Layer 4 of a small transformer language model trained on English Wikipedia (10 layers, counted from 0, width 128). Numbers have three digits each and are written without spaces.
In attention head 4, each number of a token's query is one row of weights dot the token's vector x. The head spreads its attention over the tokens so far by the softmax of query dot key.

Query weights of the head. A number n stands for (n - 500) times 0.0012.
q0: 495502426407492665425638440569436480525552474517516537590659603479590422576507470581624537742442693559586515507502535452630503571527572278587564625600580634318477383384549439561557462582355601568558498544475678455599460393495436360517396486357500548599493450577503465415491485480549486389584439452451626595446449440548561455502407455585508401378488567509429482510625556468537650405495
q1: 486572653566350507334500700470530718448327715370539409519580399582490490623522577408636543417544606345301602516399564476461651628463363616516541503441525589558452671444389696390400462590385427412571352431315503674386419593405347421378507376658766591587533409272532388242472613448490889500486521414493450464541464627321589453457738487327480510759497435532449539529478607608444575525424
q2: 455391593404573442605379441576531514522749356528332395346172583385517480264360434531493298656352390593587332493629408511476436497615720503565513517555450222397596615545572500657659425493659621584574664415585467570354451554634469586637560596360294430580712329659398637844452482475490497472443619407710326596714748390655380591527431530529377529318448500603525478463550329456558551530395
q3: 401427541354583423401475474447620276563581405513572438660392465418414490490490503588378344485313403568564382588428477542507442432487590310515498480603495489407516372617556493573543505497513487495443565565607580459436626463674657529588503517482325430469416610614586604708517555413624318421450505474473441362469660500601409472575428530563531555510485511471503329443585426337508530451572
q4: 455534557426557579541594537524518543466528543500509560403364422456444412502538511507603454372473611502461463498395594522560563610500562489410487478545580374521424403465444506491493423591469548451634543577642534557546368453386450435483476341473538642485480451559562558670490459403415564520394427565607456509475427347611344575586534492564449423496640590601631505470573368494519625430433
q5: 519617462552489486384727724281493518667308624510651687517511442487500507633534468445562447342628470374458528497370557500476551410360517371390540403465537474513396535347523460425367489608347409504489076582518584612482535517218441381414606413395593450412311486257684646681552547680548605518407380429456850555599141581354562348479643670482667392549591568581658548402409680510559473619420
q6: 651429585419407366570490410541531578390831325609320452589447636325500454319454614554389497638332576592401531419567678655580539544579527477500686646507428372500360472456689441454476426535657740630465639503627654452692510367612602627679415457535423472534799607454182486592557342263449497493482393440589414398487759522761361521429345500731521504483428589609486403550631393412554571336489
q7: 579779497618540658524511500559549660516685551521474539602365588234389345472463405472368363416675637482647542476291507334277301296553442544548466476621614470490410737423517390395472554471432584655464545545342511641535631575729451381413504561551514560430602468383493603655451410391476695581439616438160584458709242745172618447441662697471493319305553500497468518469534572452601531429409
q8: 412545500605685551612639243627421399352551614436577463567361478322548716415588433347395631485420708513567638659453410413408541671543355556560399632518512305383357463427560480575418609403377415567534527408519380436482570603621455372476317701487503743467585469554478626556514419525494446582540487514405646443523424446352491479554350547421713419531485628503656484512427490620686509299474
q9: 465576551452605741513477503658529416556500460751697565519523598540567435545540578721608529608263578490510455369677418646528330592393569400342343564535531486689513179442509583546384646643428581674493653379758743532542539491628416390669503321383520477487552467674520523587506427573535473510487544595507600548610228587549427451529354447399556537438464311357400646447537642316647497497511
q10: 759598483530465412497493453563611396423397472340627591423517420243645465303519372490598661407497687410433424573526667524480621348520497788464366569414286525603394557547532541418337414604646326405698596342503462379544480390350423593444428301593455608738611564705447381352494455552530393628284715472720523401532630376565500385546447357392578503534650620494469711526436489622616592660544
q11: 565375483715293428533560532527365483441604542420521449749556640525530445436519541689531382523555348393523573480641435617480323593483700568447430583560506525358473473393608487510500379684350349694380470553737650342584561571575647528546373445441414524470473726716776452500550500770530614571414493358507631560541576447670580649474556357629289465503557587307428641461404655335328405314209
q12: 490470344555593482356561486448361554554396506503526571393628551567278441589518525485375602450459471367558479503473415636575532436741482589560330391606291434438506296460695430547586538599297558425469370482295510531651534331528561424549318453535635325626386441395455597387517541576323474614345487440593528388398300572609558428328329363417581563267454673479364474378429497567485624474690
q13: 513683482476487545539341382467509316525485665707468540497570529517437567515588429509570561714481629658625778437455400472393383434583357441380363563603710288336531561570543390346674704525373421552674533482497430485387518497516603531590635611478431305378494402582532587609386487519455411567591541449392625431488371446453533620560583639370516535571372460758566657683468490437416425575407
q14: 470433608546598341536469529587588539340655409727192525518529487624580443435386390515399459452456520580422645583518367666628256537703673500482494509586661334431525409556600438462671638587513522329459604644283552681372378428624472481561584548583455491528572387704769415376338433362349556597634552644477606574656470448582540528426513560358434567519354497575356418569521467534423469500466
q15: 581413419598600397530418391554575451653612415466439386270631496603419294677549709665475636794628374373578453446616604374380377547592510408533506460493565624510601688636568532472418538419479337496618524664252408623244479470632568423524438464328385538309408517571331552771386538626419362521458489519532374577390673411569658631517496454645323433572268360438647389477549288426466480783504
q16: 478559497345553454363376387460460281586527357563440446500702616541688635510513608686664446256671564548570626507389561703405382490564680552530423513480583400471431648336497541345563810393568497433637530484445441497362517471582407345550576680662497459416292534587754595568466490535590437597328611494664487609433362594469745551513563315601425635483755326580717525571513719556404602350536
q17: 569491566539576420411509511551564349486418449521388482315547614468467418558620411584563512468457490359482626491521299238461578347674485368458520563500573477386497485663393610410482497302552488481711503521391560378421338424574479406488376372456428349494506399667430627647644503334485463530372525447218372449558405650546644537366283635500364353583737421491463503280596549584332497455411
q18: 323544556364328567363491441518488447580565460494459461442460469503535526473448377592438317354546440367393376728535391420509312515725564364582400592397571290646524467592469534420425457423415383481433521485365391407243334564433417571471374586475423527452518494500566561690703564358574390494549392398453389624591729497700459615409434558466497491569476435405555437503466603203305468459532
q19: 469410556410510491558553524550614624445447700299464475591582289464500361503567589590349702391616427500682441335466555442494474646361654515673668481416437423606268598560623659299733730510484295410449394432422579623573506597513403643531520328594377548547323487582596359503497490601556444424416366651556550441578343324474519427432513537428615458487308411576380533722509459522677466480490
q20: 479582369554291525588481482295306507574516594455493568379377450442665549262460639478423339580477357636439602417582559718607619627368450488623488414656654582519388701439518564599458431620474587473379484570536648516668497556644558325557614454258424513558432587523581601486620517566522663384599347533627513392421549482474262311462473297520578288419384612481540537432528441316633251541713
q21: 537405349541341480601421529517517400392676518472540479637471626484623321438430462350414462334240526464510401521578750472291596752285561363581704387476583463427461483579389306269583543500697500383440759374543313708735643510380390408483623712692684629583632371407442532493571585461456627451578289538561507442513646333539462490408456517453374386615617485493425351570430537466626612242575
q22: 368459461522442484481587512365455426512355581638344578646540493506522646336279386615645607525474377417445506580841576387573487497471446406452528618369485355357599438532479491639610450350572532292279506433613406484419467575421497517653591457343586366659445383587337388451527490373484509341483463598517594749509189220575366281459517566419382593464581328540473578369447639357529497534342
q23: 598583386430285523424476490577588598611503451470479595406591454398523448450695459567472355432466625517584310573447370469543430673419691549599606430463535299497400680433749497500527545563503389393751357589448718784649561533448584729414671755410459514378419612546432637544701438458617475432320570472525304553564369657548530435401504523434325427463480712342445252611419699629370596697409
q24: 486440477378480570462426424455314607503435392461456366453490290429423419303456451433679532341285521363351433465348398410449617570516434503284435532458330576553450360658365497557390370477566377503368644538497537490312330453523523653542255441707380438627455484412298381343319400523455552448623406428436692462334511645661494651372456531490688553611419335646667514600631448494654637586306
q25: 620342366617345403574362506294559677503484654278286487551340462404571686372753682318418457528447389425651692321468650544724381461569413462494403597416585195516655530405590647433385402626500516497547322555692466572664533449533549554613546535317416493385385411480531513496350659395422481428466408518531543555525475509503468550293545605367470669407635550594645324649465479468626471448454
q26: 422395796603560534389532607607624490364503605506510522509644513491394530349655459553718513318391520454532319481451564344549497509548519546453615491500443645421552297509512482620440438369513595600445506652481642380392624283313465484597531406526529426522490436431527381272594571656597625300613114462609434394554435691285603449447590644503587269506601418521461566457439402531587531631407
q27: 853405432532655645475543524511500411431557672443534569795500447534525535504372522308556439514309458507514439771736353537321236638605588570369438365479620519462658540572592627585478581251240486743687511610644676529561449709632278626333438590489529533291540504298527518539480570340703490662297694560414460546585562507365450489504538559436456704427273555566633432545672635518567652454344
q28: 493319527695728661552664550420419528503527423497546598629486448411692712460274584583402426439804263434463527666212551644618407454443412477474647384635500557481363446497506420472540393379412456542462467569469427282376611545466430445606612394497435432500628520347578503453544424704762525359476399358570336543519380512612596327549504516319510749375614398362397623675426557559440398432722
q29: 393406417363487439584383419497655542616531616531503509300516393269497639589426469662471351476314232356552405356542591281412388445630506497706482555317506467568339575543573591532352541343597398715642497521551429519503497575481485703424630346392449516673454484603334644394480637538423459556421375563481351634646587442638393381460432587400462573512401537467452347578521460390448552622315
q30: 237657435735630356690510564659477422422558646503500497509439388519616362500481818474731480587653414349565613420532427510465524519529421380570689661532612497603717405487414420433568453288530461469530461305310276484471136711390425470555514481554393546608588539453449490419524654456484503497650483434602669500648521294447661477542473592557629443533604560484470592506447479673407388590482
q31: 469486518443594539601593540550532533658568608432474605569716451639397452346331453731272292548741247596675401723367471467447544595417490406521391422535442408469273435471595551625514544311544446394533380518562713417740619400427543290366330339515460493504557251582458442323667957504614460493632448530444496518510767520591518576694229479474260526486339535624541643483521642468426560622376

Each question shows a short text with each token's key, already scaled and adjusted for position as the last token sees it. A number n stands for (n - 500) times 0.0065.

Then comes the last token's vector x. A number n stands for (n - 500) times 0.0097.

0 "elli": 526501568485396434391225476524488533490512495499510536471520484444580485520487534499529488506507
1 "gen": 479538535492403382357222519532524511516516501486552541470486476431548499493481554509493498510530
2 "ce": 471524530492438434412247540514479493480506460486508520502527484437529521486490528523496476485512
3 " co": 510339628520397439341263528541457533488518487511485501522476542437509527472497504475454529525499
4 "oper": 538456542525363409371230540511492488497510498465523548517484499447516498515497551536472494499553
x: 476618561421608509521581664482617225330680450535333218542614554566483486382613541496420551601441747603365428377771478735532593558258532394545538360382484308492456592320665482572542585335585594521296486549554449389411526559383471444556321501478515514423531564354262773421495477441517357598384466332488456326396568619632582340436470602503333483614522422623546628534559428649383252333386
Which two tokens does the last token look at most, in order? 4 "oper", 2 "ce"

0 ".": 494479523444309347328128523480480481481512499504545520526523492456525508542494549514497463521476
1 " Mean": 453506548460278376331232504489500529560532544445493465480413596434521482530473492505479428454468
2 "wh": 467516534482340407390260536506508477537498527499579505496461526458524459519489502492504446515486
3 "ile": 510494586477357397387222497511561534501469511493505514500449518486554441475439505518537490497510
4 " Ti": 609489625509351432330241459553464538497555550452482531476524477455573524489502496559487455495455
x: 508425665442617631531494522547502380353543533384458479753471472633535598404611517435225687620337592639390349390509510617617636684455474508501794450606620220548628600351674491473498488326431725517537408447595468490435573514271457558443402301672489242558610675287319554548569475413498454466469444479466488449406387601549578564283520597810311571534537491450528527509620472541457302434296
Which token does the last token look at most? 4 " Ti"

0 " Max": 495557573473365427373212468535470541480488522473481541479512498472532497508510533521501471478520
1 "'": 481499553443350387349213524508528544494513500472522519478505474457522523522471535567506464495472
2 "s": 467502545465362393368183548518497539501512464456516496511512503479521536500462524501495463515495
3 " baseball": 512481551493389434379205516502494462492497479496475556475509492462542487507464553522500478523528
4 " games": 516490533486360406382199520481473458518499476471473520480502479466548508501485526501505475495523
x: 487750623447546522581438555485514275296633453356410292674612646504511648445568450426193707741383776667297406586617476575542514710321492373628623427448466376474583559348529589519605591392613605623341546593432489337445500433466457472524321498457555505661707512565418557349559520445498427604300449438652456226534605559637635433453505543597362438579460480420676503525466611717431385522406
Which token does the last token look at most? 2 "s"

0 ",": 489491515445319343326104525506490497509496491475528507499524518468539497517487532484522474529487
1 " it": 465537542461329429368147496467487478494524511512554527535521513447488474500516506445473459516438
2 " was": 499500525470323344328123525473510523491510505477566499504507535439512479515466537470503465555494
3 " announced": 512464534490325387344150517497446485536496491450507523516479476482554504508487528539478472506506
4 " that": 509520507465336376360122541499503492544493551453512512506515520482505476549457505485488431508512
x: 454818436361481612524563642415440390342524525448419371651675563608410653208682420567211679594353711603393569283648378630510522716450488446608436381472498420651603510380620505506600583462647615455441444403387456413427433489416461468532494483421507475643600573525348735493655657426440430465440505384638444442570543650488506451360463506759396634512522413503733546579575575799326527333374
Which two tokens does the last token look at most, in order? 4 " that", 3 " announced"

0 "oma": 548544542481416420383240527517538502504511502463512523510477476442523492508486540476489484526531
1 "tic": 493536571473438436384226548552533509483518484466515563479500515434548537499469528513494492500482
2 " ri": 436477625481387469372235465527496525485510549543486521497489506420504510461491491463437509512482
3 "ft": 480453563482383413378265546507487492522500470483494527494483498460541510508445572518510511528527
4 "s": 507456534503414419386211547511489508488508474466509501512502497478500532502483540491491478503526
x: 431765579459583558509586528509475307295651394412476252638773592634512559378583479520195728688396744685265479437694429618562563695341536393551565434348535348488549602286568423557580525441509548583399462523434402428411604496344458551513442481492520499629692466475456605344517526447539329584337484417721401355481637686567572447452547577572374484688398473607735567596502554636480425526391
Which two tokens does the last token look at most, in order? 4 "s", 0 "oma"

0 "ia": 527533541479410402354173547541491531493528501469509516503488493439526513518511535508514474493499
1 " sets": 448530566485390410356190515482475489501514487495487518502463499464505499522522523490471473498499
2 " up": 426467581486366428350207472535494523514488536488497541535440518488540522515486488527505509504484
3 " Sarah": 491432594495364430346158470544466524463473507433511559519475479507532508522491545548516463479510
4 " with": 502490555484332397360134522497503526504507496488508500536517517458512517518507517525512480530467
x: 534680549502493532518512490483407363360527455432441245619761588636475577275596460502221836615372813529339527461618307583463678605368573469642668452437441367496601639319627436559649607456601656556446404490350481394440533469405489415469435470619539485564630552499469651503501501399487486554400471424576306422560590627635583419406445501796457756500456382595664576647552597679396417313364
Which token does the last token look at most, and with what share of its attention? 4 " with", with about 50%

0 " to": 523484515457330367355121533471522518503510499456504509488519498458555491508505540477534468536469
1 " his": 520504488453325390379132537507508504485523472458515524497525521473521503515478551497483462550504
2 " son": 465466573512367452362199522467488547456482511501535549543465521496521525505514529546454441486519
3 ",": 510505542443334364337124532513496489503513494470527509500518516472555495502476523487505469542482
4 " Ja": 576505594477366418360240502531458539474529575478476524462472519506537459479498505564502444532508
x: 549605629483498591468638522440466329376517390522584478642483490678441664356594396491329658681359594677458211400654570546613494632556501460416536459487494241624648546336477479467532471436527600524329407461533472469456475468149478497603379572706539327559502623417369497665571548450486404481285421404467403237616437464502511454301617571865320513469511466406606610581627303669312289426409
Which token does the last token look at most? 2 " son"

0 "th": 498537612484426440361242560484503522462503503489535509507490514481527531504457566513501491473485
1 " century": 491539560493388413374196545450493536493504488500517537554504499505479523529485577469495481487527
2 ",": 508491529448335345332117530499492491512499492478524504494519515478535498511476529483507472530483
3 " Israel": 483474545470367407381149514539501522520511514426502530491509473450548505529519535462477491513475
4 " ran": 565494532466367395352199492484482501511517484478526549496470500430487539466502468488476466528519
x: 535874584647460628500492533503479235280469422389432270578617506561544736388804437489372628674311583673326356405601430700524575571491443451610645544516568330604569554335539547506630506452637694591402458466541529468487487362295468491474433411594529452646561609432449670567598331507589422622446458491495367333527802638424678492417410408539463682546377410421510595403582699515422447392420
Which token does the last token look at most? 2 ","

0 " 101": 505542582505387409330196495511478536497487507456541553516520468482519527540499574503518457514531
1 " |": 507510573447297325292095499476514468516505498475543516491507498459517517532500527476516472544493
2 " 8": 445445622502307355300198467535466547506480556499512539504479532458486511542488550463517493502495
3 ".": 511490558457318339315156512481483488462502499494525497496516502462504499547512556525486465513472
4 "10": 547515609518307387321220516486514529514508541505524490516507511448480484523471534548489490495488
x: 447467420482520513619461536402516380303504520286454304632583586651519669224676488493298529635342656534352396405607643671459451649441564313604603443411470427528573560463645525576551493552629636622484419590523314295608590662569493601627477378454421468558646578419430449432465406391337487387285452454606437432410587805571644494306449540476416489520462363603748618651457323704190372541477
Which token does the last token look at most? 3 "."

0 " in": 486518537458286371321099550461467546508506488484493516530498534453544491519540535505550474541501
1 " the": 505492515456342364362150530502492512489512482457560525513498497503535520494478528511488453502479
2 " world": 422496589477376472387203560500512497488501504435505561537486462453496552510484567470482495508487
3 " to": 480509543468369388363153541460523518504535517458499505481505497454550482493507528449515458521455
4 " conc": 528456594481344406351219581477509509485562553545542502491508486478502454494538463502474482533459
x: 510569546548495610346658531463631354254528509408560286730588591764484543392620582512434511673435819609410554521617400662634558641538490389571503510320509329549422454396495508352608609490554649737534278580413380485463492386288575574612288321392528389419566510522261663558653437477477408579245580458483509434528548513542598388495476478702510482588573551479561533689540443773259412351420
Which token does the last token look at most? 1 " the"

0 " re": 500613589480350414338243533498503518479519519451528509557498503453469482480461517529493549535491
1 "ject": 469515550490378407366229548529486498523512506483506507534485537457492498545489569500532488475499
2 "ion": 457517552510400386371235551485542511474504507445553527522500499470506536498502542499510512485509
3 " by": 487478518492320376350122530480480536539480463483501511532505504465497515511494529504509505508474
4 " regional": 550468552499376394361192577525535513511519507470521548510499494441517497492500528480483496506496
x: 530744583535679527431602518503534402271609444413483267625768621586471663284526545539317678645256798642272354486694523520546589651407492373568535371517522324510642620400527544548593547348593532635250383511476481515440492516414515474533403392473540508645417544476351591495680566565402494609437539403455438424491656658543683469274424545517475564547468528503641524651417608697398360310285
Which token does the last token look at most, and with what share of its attention? 3 " by", with about 50%

0 " in": 486518537458286371321099550461467546508506488484493516530498534453544491519540535505550474541501
1 " the": 505492515456342364362150530502492512489512482457560525513498497503535520494478528511488453502479
2 " Di": 463454599488336417334201476503463562482513530479500459521501524481514484495505515490460485494497
3 "as": 483449603492366435367251545576458568507476504501484453524475498477495501498473537569512475448488
4 "por": 510483605507373382361249542529539540512492528461500480493512535516496509530498557504514469516476
x: 417494552501598683455644608656638354407699354445420327545654469692475650345575508490361614614285791544319502348810545555640487590500453216493512473563459405567638674405771496388508549442603616653395487513476460427562560490377559483624418519562462507530576658436290606408342478475501453684226480353494516436506388603529562434448441558558498577602402495592647604645573420582258312389402
Which two tokens does the last token look at most, in order? 1 " the", 3 "as"

0 " Ty": 499537566454366438372200473565494555456511524452519518472528492407551466488515531561539476478494
1 "ree": 425549576472356410344244492564486507492491535466528563502473484433529512529473543533508487471501
2 " Brown": 467458578464386424383222467570468533505480522472503521485497489466589513515466535537522475492490
3 " as": 506502551479335367334126535522485528514481487501500476500491509453522498495471526516522495497499
4 " Ja": 576499604476363428360231498545471536469540579479475534469478517494542475480492501564506447530520
x: 552640619436506623471628505470478321355511392531586403657503479688451645313571383488353682681358648686442241412657610554582536648515485445396531457499468218610619558329425462476543460433540622524334443482529503461402489461164454475605367554713520342550536612431330534658597535428500413499291411416490449246601447473511526489316608572869375510484498485430633600558636340659310318427405
Which token does the last token look at most? 2 " Brown"

0 "b": 492543522501452375355305553510470538496519507515517511501515466475521520476483547550510456501498
1 "bar": 462533552504405405355266524547524533469540533492536498494505520458499502526474519536477467471506
2 " Tr": 428476598472387422360257521589480554459513496485507522489536503487574488493494538504476503496453
3 "uss": 511432581476396421368267515573468500501497523524500525503487510434502524526471558518487504466500
4 "ell": 557453593492367435373218539550499540473480468514493522494486520454526506525482560553499508503503
x: 420588609446619665526615578303473359335546431478480199574769556638473512294637499525347680575378741598281446324616588606519601484374590375495545344381516242569619551355684595510534584419575605646337441523539455397493555546356467477561371466618488459490615519508484599429569510320623312580328546319514502338527519617613580479397621623498340441607476507622742650687555439564489308459416
Which token does the last token look at most, and with what share of its attention? 1 "bar", with about 40%

0 " Li": 505513535455344413346180511585534556487525531468499493460529491467575489495474524534492478488486
1 " res": 429512566464356439355203548547505511493530518474517548513458449482553473444494451461489514524517
2 "c": 462459554467397389357235556539511517467502505492547536486501518477497508498478533503510499506484
3 "ues": 483484523512400417373185513525478483521511523479524515512483478463518504504457524482491482465547
4 " them": 495467543491389444389174496492503483494522529473549537540507485462493534508480511497472453526482
x: 435836544513460577481578553527457350422462513419454251593698438637380469336560455468208771741333837631238508439679519699463584571364486428647678459472575324469474575323573491539562558364637555587356559564488474414416579565276403577527493494520574472592596507459468689484544571421509368652372459417638391421507556613594613345483447482546398537550447478506654675530493559727311498474309
Which token does the last token look at most? 4 " them"

0 "d": 498560538474391390361273575502480532503542512480530527503510473468508511503484527546511465490492
1 " through": 479529537471330386347122541497490520502510498483507514522516502453530498501496518513539476525472
2 " the": 511512510452343359367146529501497507487519477462555525504507498496528518498474521513488457502476
3 " des": 461464594481365397360203545522475545466501475460515523563465490500485480479503470518509517478520
4 "ert": 573491607502388401335203513530456484513526494509503520513480515447484474507452486531523512501510
x: 456633521441598729538494489440455415271616413453420127584647395619417489445711511600337576512367734641335419425670593579516522518437527457694658415376536257495585598391527549319531629486606612598380469551569373523498524569480589378564537461516486560632621488479425675522598457454645210547373476333419471370456667557635563379343562403523369640507477517533742619701605491641361237518360
Which token does the last token look at most, and with what share of its attention? 3 " des", with about 50%

0 " adult": 520545545475407449397200526496523510472487514488511550508470538437497517545478564489495494498480
1 " res": 418522592473378443352228552514511480470544523484511546514444445473543471461503466448473529524495
2 "po": 446455555465387402387272505563525535487476542466475495462503557477507486478458501478493485499475
3 "ns": 527436558491419387351258553550474473506482535506497524475438518481496496503484547505484473504525
4 "ibi": 506448557501416439389245482523504478463570524496521493519521473452514473515501430494512495461493
x: 466745633480588635538530534586694397479560539464277259609591429665538680404548671565390667551428612686357551415632573719578502585480500344569621441400346289623529577279477342743511608328592686549544458466464377447501653496336524531511482466513312581559687492471277718569526594410421479677421326414460522296486449619535626309407504581559372606636460431553537559432443462487311436543274
Which token does the last token look at most, and with what share of its attention? 1 " res", with about 90%

0 ".": 494479523444309347328128523480480481481512499504545520526523492456525508542494549514497463521476
1 " in": 462498551459279363313088555464472542505504487493488505531491539441536491518541526503539475534478
2 " season": 447442579480335409354202522474486466542478440470472542513500500488529515522494539502521513522506
3 " |": 501474602468317331292129524473512465515500493483528512507496504477511510518481513476505462549488
4 " Title": 548507523476314381339163492509495490540467493482491523484481512472534492555472552514463439512466
x: 385555535323578592556647588449477372440639538448363256554663521538465652389548488499432801694304603685476571418624469666575504652524601345456713449363435306589688466300759665683604588437626587582420482561490530295470471580331474510539336368608627444688643504482291618504614604495521390504361565427596394454447545653585599437384535627571498554640523471579574575482669441792401460377412
Which token does the last token look at most? 0 "."

0 "=": 523544593446234333270055481491532496508502493507495481486494528472507490573504540480506491500489
1 "=": 475543598455236331271055481491532496508502493507495481486494528472507490573504540480506491500489
2 "=": 450503602465237328271055481491532496508502493507495481486494528472507490573504540480506491500489
3 "Rec": 480445623481339369338258578459496473505536514497512526422512496512518443542506483517491471545499
4 "ur": 571441619515390370316269480550498531510523576467543492483477463512465532507491519546476490433491
x: 662751536455749479564573443411596442372758610454458309638660648768542594286531482500397624553519497718331359376569435650457579540545556381594532491559333380483595513354497506421620492438539590691391558404472376477463669400496442470711446452547370469608740593443377760482448646405633326670247506480389541485539587650560586402497463551634454524472426418536681470667557370637289348540384
Which two tokens does the last token look at most, in order? 3 "Rec", 4 "ur"

0 " developing": 541504517475332400376130552469496490507526505472530538502507500440498494532491527531517486501519
1 " countries": 494549536475335411377141507497463489494504500449493522527473496443500528532503553466475504464508
2 " and": 463490573449348361338154490494465501491483520466525513511506501508545520500514546468504483515447
3 " human": 459405563499409421375183513492536522519491495452492538484489481436499507463508505481442502514476
4 "itar": 560449623509394434384287523510495534455484524501505562523460498445506504530508514529514522515467
x: 549751649570651708489484444461399309415751404382384262485711440634576541397644646652369662597368794609379525375603607510515557591389383332572574419395467326521545575402615544677564526406676554702372486525479418424519605554361559517564438426643513400586558400499332515554482629487667328656315534427416437377446583531711597500400528497592309484481340565654640608597484494563371369519326
Which token does the last token look at most? 0 " developing"

0 "friend": 513554577479371430354195477537487490486491519487519561519475484432537509541472557543505462478503
1 "ly": 511524561481395434396202511488525484503495508450527553517482491418551514487474534495502491503498
2 " relations": 442480537494365422373162515498515479486514508461470545485491492445520503518524540482486484467519
3 " with": 480494555480351400357144520487512509513512505488514508533503517454514532513519525530502487522471
4 " those": 485476494481371390354157558518532517516533520472525510500451515460476516511485511515436448478486
x: 469823586446555426500640526534399451481636516540516308673833564649488656382524467476285702579376793647271437480628409613462498706400510497689538464487456400601544536349499530582649530440659512455321495578438343434489474472383303651549437393466372481625569491568377666492577601435481444581254533339563397321405622640541469364372550432611502561592480475588621603695526585806380433477405
Which token does the last token look at most? 4 " those"

0 " state": 505566543489417419353191539506470479504507483454520538503480473462513564504509570484455497492489
1 ".": 514491531442320351334139530469475465477516501503534513515513485462527501539488554513487459524476
2 " Un": 431457589495403369328217509511536489538551561439537501454453492448455475492483477488493475507459
3 "til": 547439544502324363331178549533491560533513560469487488494487547461542484514539513487505479508433
4 " the": 504509538462362357368162534508493496492528485465549524497482502499533523485474508515470453487470
x: 519663424488547559473589561536443418324625545483443338560949532564433598360588530392230623630316677637298497457661363613565640612456492398639558323412529319575616478386572478477554469412646635569439431494512473430382611491470446462498468451510543485710614530513410622626588621489402367505394516411604364296468526706527552552472403500678495828527524350416635645708471553753388435331297
Which token does the last token look at most? 4 " the"

0 "si": 513515546484390409376233503537524533491480519458509533483496492488547513489464517488525504487521
1 "ng": 512507501486386400376185591516536507502528521460529531497492486438530513509483547530528467474476
2 "\n": 492481525460280325300083522499501504508503498470562528529487499458533507524473522499504462529488
3 "-": 557482543491326340298126533486479495515519550477574478548463520509481506499477516485483441501464
4 " Ed": 572448615487350395344231489545506519483521509452532502477458539526502480523530471522446496559492
x: 460619546591594593532596586380504443312448480416550338579602527605542573351645516488455678550441612601459304371533661585547632616491525398533626350530595361554715529416664419310655454331650534680394332638649427438426516355201463494640453488685469447657410466367316675558300606297454433418424484455524280335488506666448474518387427447717319554456374444620614601448572473732338393386315
Which token does the last token look at most? 2 "\n"

0 "ram": 524522558495442433372239551518493509484481535478540511501508481470528537526488534546514460477475
1 "s": 491536528479404403379202546511475502494509482470509507502498495481512529506481536500497460494499
2 " as": 500484558476342353320139547521481528518489489511495470505485519463513490494473509522511500494489
3 " Phil": 498415591467376389341225533554500498497481488456497506487456497462545468480518460561451497528482
4 " Les": 584423608509400435358231492604492586475472507476488471506480555422491466505489479541519442481473
x: 408484575424608703500623589378456408444633559442475227619665462599504552341628414561345743731241663539555537445653513525579561583586517380395658393488397154490488610271469560372484527482601503576490443592524354626533584467330508513526499488778446469621452422593293588595632529363463559457191486425423476429468463664508432567327529501687383704545500449698632638495596475512446399334301
Which token does the last token look at most, and with what share of its attention? 0 "ram", with about 60%

0 " Dragon": 513544566457365435380198459539514516496506510473504533471504469441552516495480543529487481469472
1 "s": 492543541473407418388212531530481509495518479461516502498504491474524534507487528505496462487489
2 " Soul": 456471586498402434365230494565436510479534533503471505496489508432540516506485505531459475425505
3 " ge": 514417601484398448360228512561487543455511513495508530493476525439496485462497546488466463513466
4 "m": 555449565522401412360247531512475530487526518467522489495548485451508500475510540523514481496508
x: 551674515506557479545610509362637346211571500417532297634623529545512557395652510590303671687386708640307308320739462708556513583287499362544581421452390300496595558312518501465485485396523694553409445551483381419404630510342457521395425525550486498580657443405511706429505463313517400605317506492691436391522479700631600490323527636550332411581517500490824487634457402549431437435305
Which token does the last token look at most? 1 "s"

0 " Israel": 530520537459349426379145488550501523509504518425524554503508470435565520524504548468495489514511
1 "'": 485497580437341400342206516504528515501535510469527522460506495456526520513463536550515443507482
2 "s": 469511550467364399365171546516504521495518465444518496517512502483522543489445536494494456522499
3 " high": 480393605508393419362223526513516526531495493465518533539461516445512516517484534425487484541496
4 "-": 544504565471363396351244511496471473536518561458508514462477496506526495483469508506494473514484
x: 523537465397539566424534402553541258297712447564482306536709477433481613232669410534194685684347759668336432429613392622578545629458497414609630414454567274392595491407719417560629502358512722589421538517526386340469490468487475477571429447532283480674610461432359575536533405444521278489258481469620412401566705624646586481482408555683476548431475469567630463598536391572320424352427
Which token does the last token look at most? 3 " high"

0 ",": 489491515445319343326104525506490497509496491475528507499524518468539497517487532484522474529487
1 " were": 500509520476324350332121542490530521498515535458561508522493528434497493516484545492496460557489
2 " en": 436492635486384394327239524512472553486581459501529482494456560449442438456504459469513489482518
3 "han": 497434580480349384383291523478512533506514527499533522528457543496479477515491479513503493482504
4 "ced": 500484553480429415406244574495528458519514531483516536501528520441497461566484511481535467543473
x: 484721383442612722638537455452390470260499425562399302568651556659373522439697560641368618562379710594344457361756553631466671586437585297527509437380614381659586538437525515543560680533502639571496329490444442384461478439435562456472460568486476665639516499588554779564488459501411429693346563401521275418412755654545719359497316425559252545497565410515592595587463466714410414563426
Which two tokens does the last token look at most, in order? 2 " en", 1 " were"

0 " Israel": 530520537459349426379145488550501523509504518425524554503508470435565520524504548468495489514511
1 " and": 497504529445348368351129496493471504503480494466530515503522505503556520499505544482519476526468
2 " to": 502529532469360371360129536464521521506515491464502502487512497454548500497513530476525470529456
3 " protect": 483426539492409437371213533492478509528487477433527514539455516474470527514491516548532474504511
4 " v": 559468614496375380333225562466508526521504514478523500511483500519522486513525502511517499500453
x: 311569663509530571458544470434476404252487537546499293715627422556591569397663638482298642702288831528369390470670312431610559627526465468551489552432524452549610549463592520335569616413520682554412420479500447420497580492348353433560423424641541450526679620574390460492453615438386559599172506354683422412524652562563577355542472398633398506457514547436618505858546454691299412343301
Which two tokens does the last token look at most, in order? 2 " to", 1 " and"

0 " improve": 551589570471337418379208477523513507500495516472500534525484494442504475556484545452504474508532
1 "d": 460551549467364419379245540512487512496545536502541538513509478459505487515490524509518494495532
2 " since": 470478549492320369338165532489501516514478495478492524529481495494530485505485499519501504497501
3 " the": 498519514455359366373157528508504517484525485458556526510503496506537523493473524514485458504492
4 " Muslim": 534459550481360441371201548542512526502507493465493545533486507444538517511490506526478476501508
x: 488678597456693554509560530463357419432589401510515330524774537633483608328538399397357748545310744544175251348637564495496603582504439487595460429545440311506606597335573548608573526406582562660322381519422513519591502508330393577477463418601381481556454520505359562560767669404554473535332507398495582283537555630538568416328482546521329521483423579499662626661507663725320432372285
Which token does the last token look at most? 3 " the"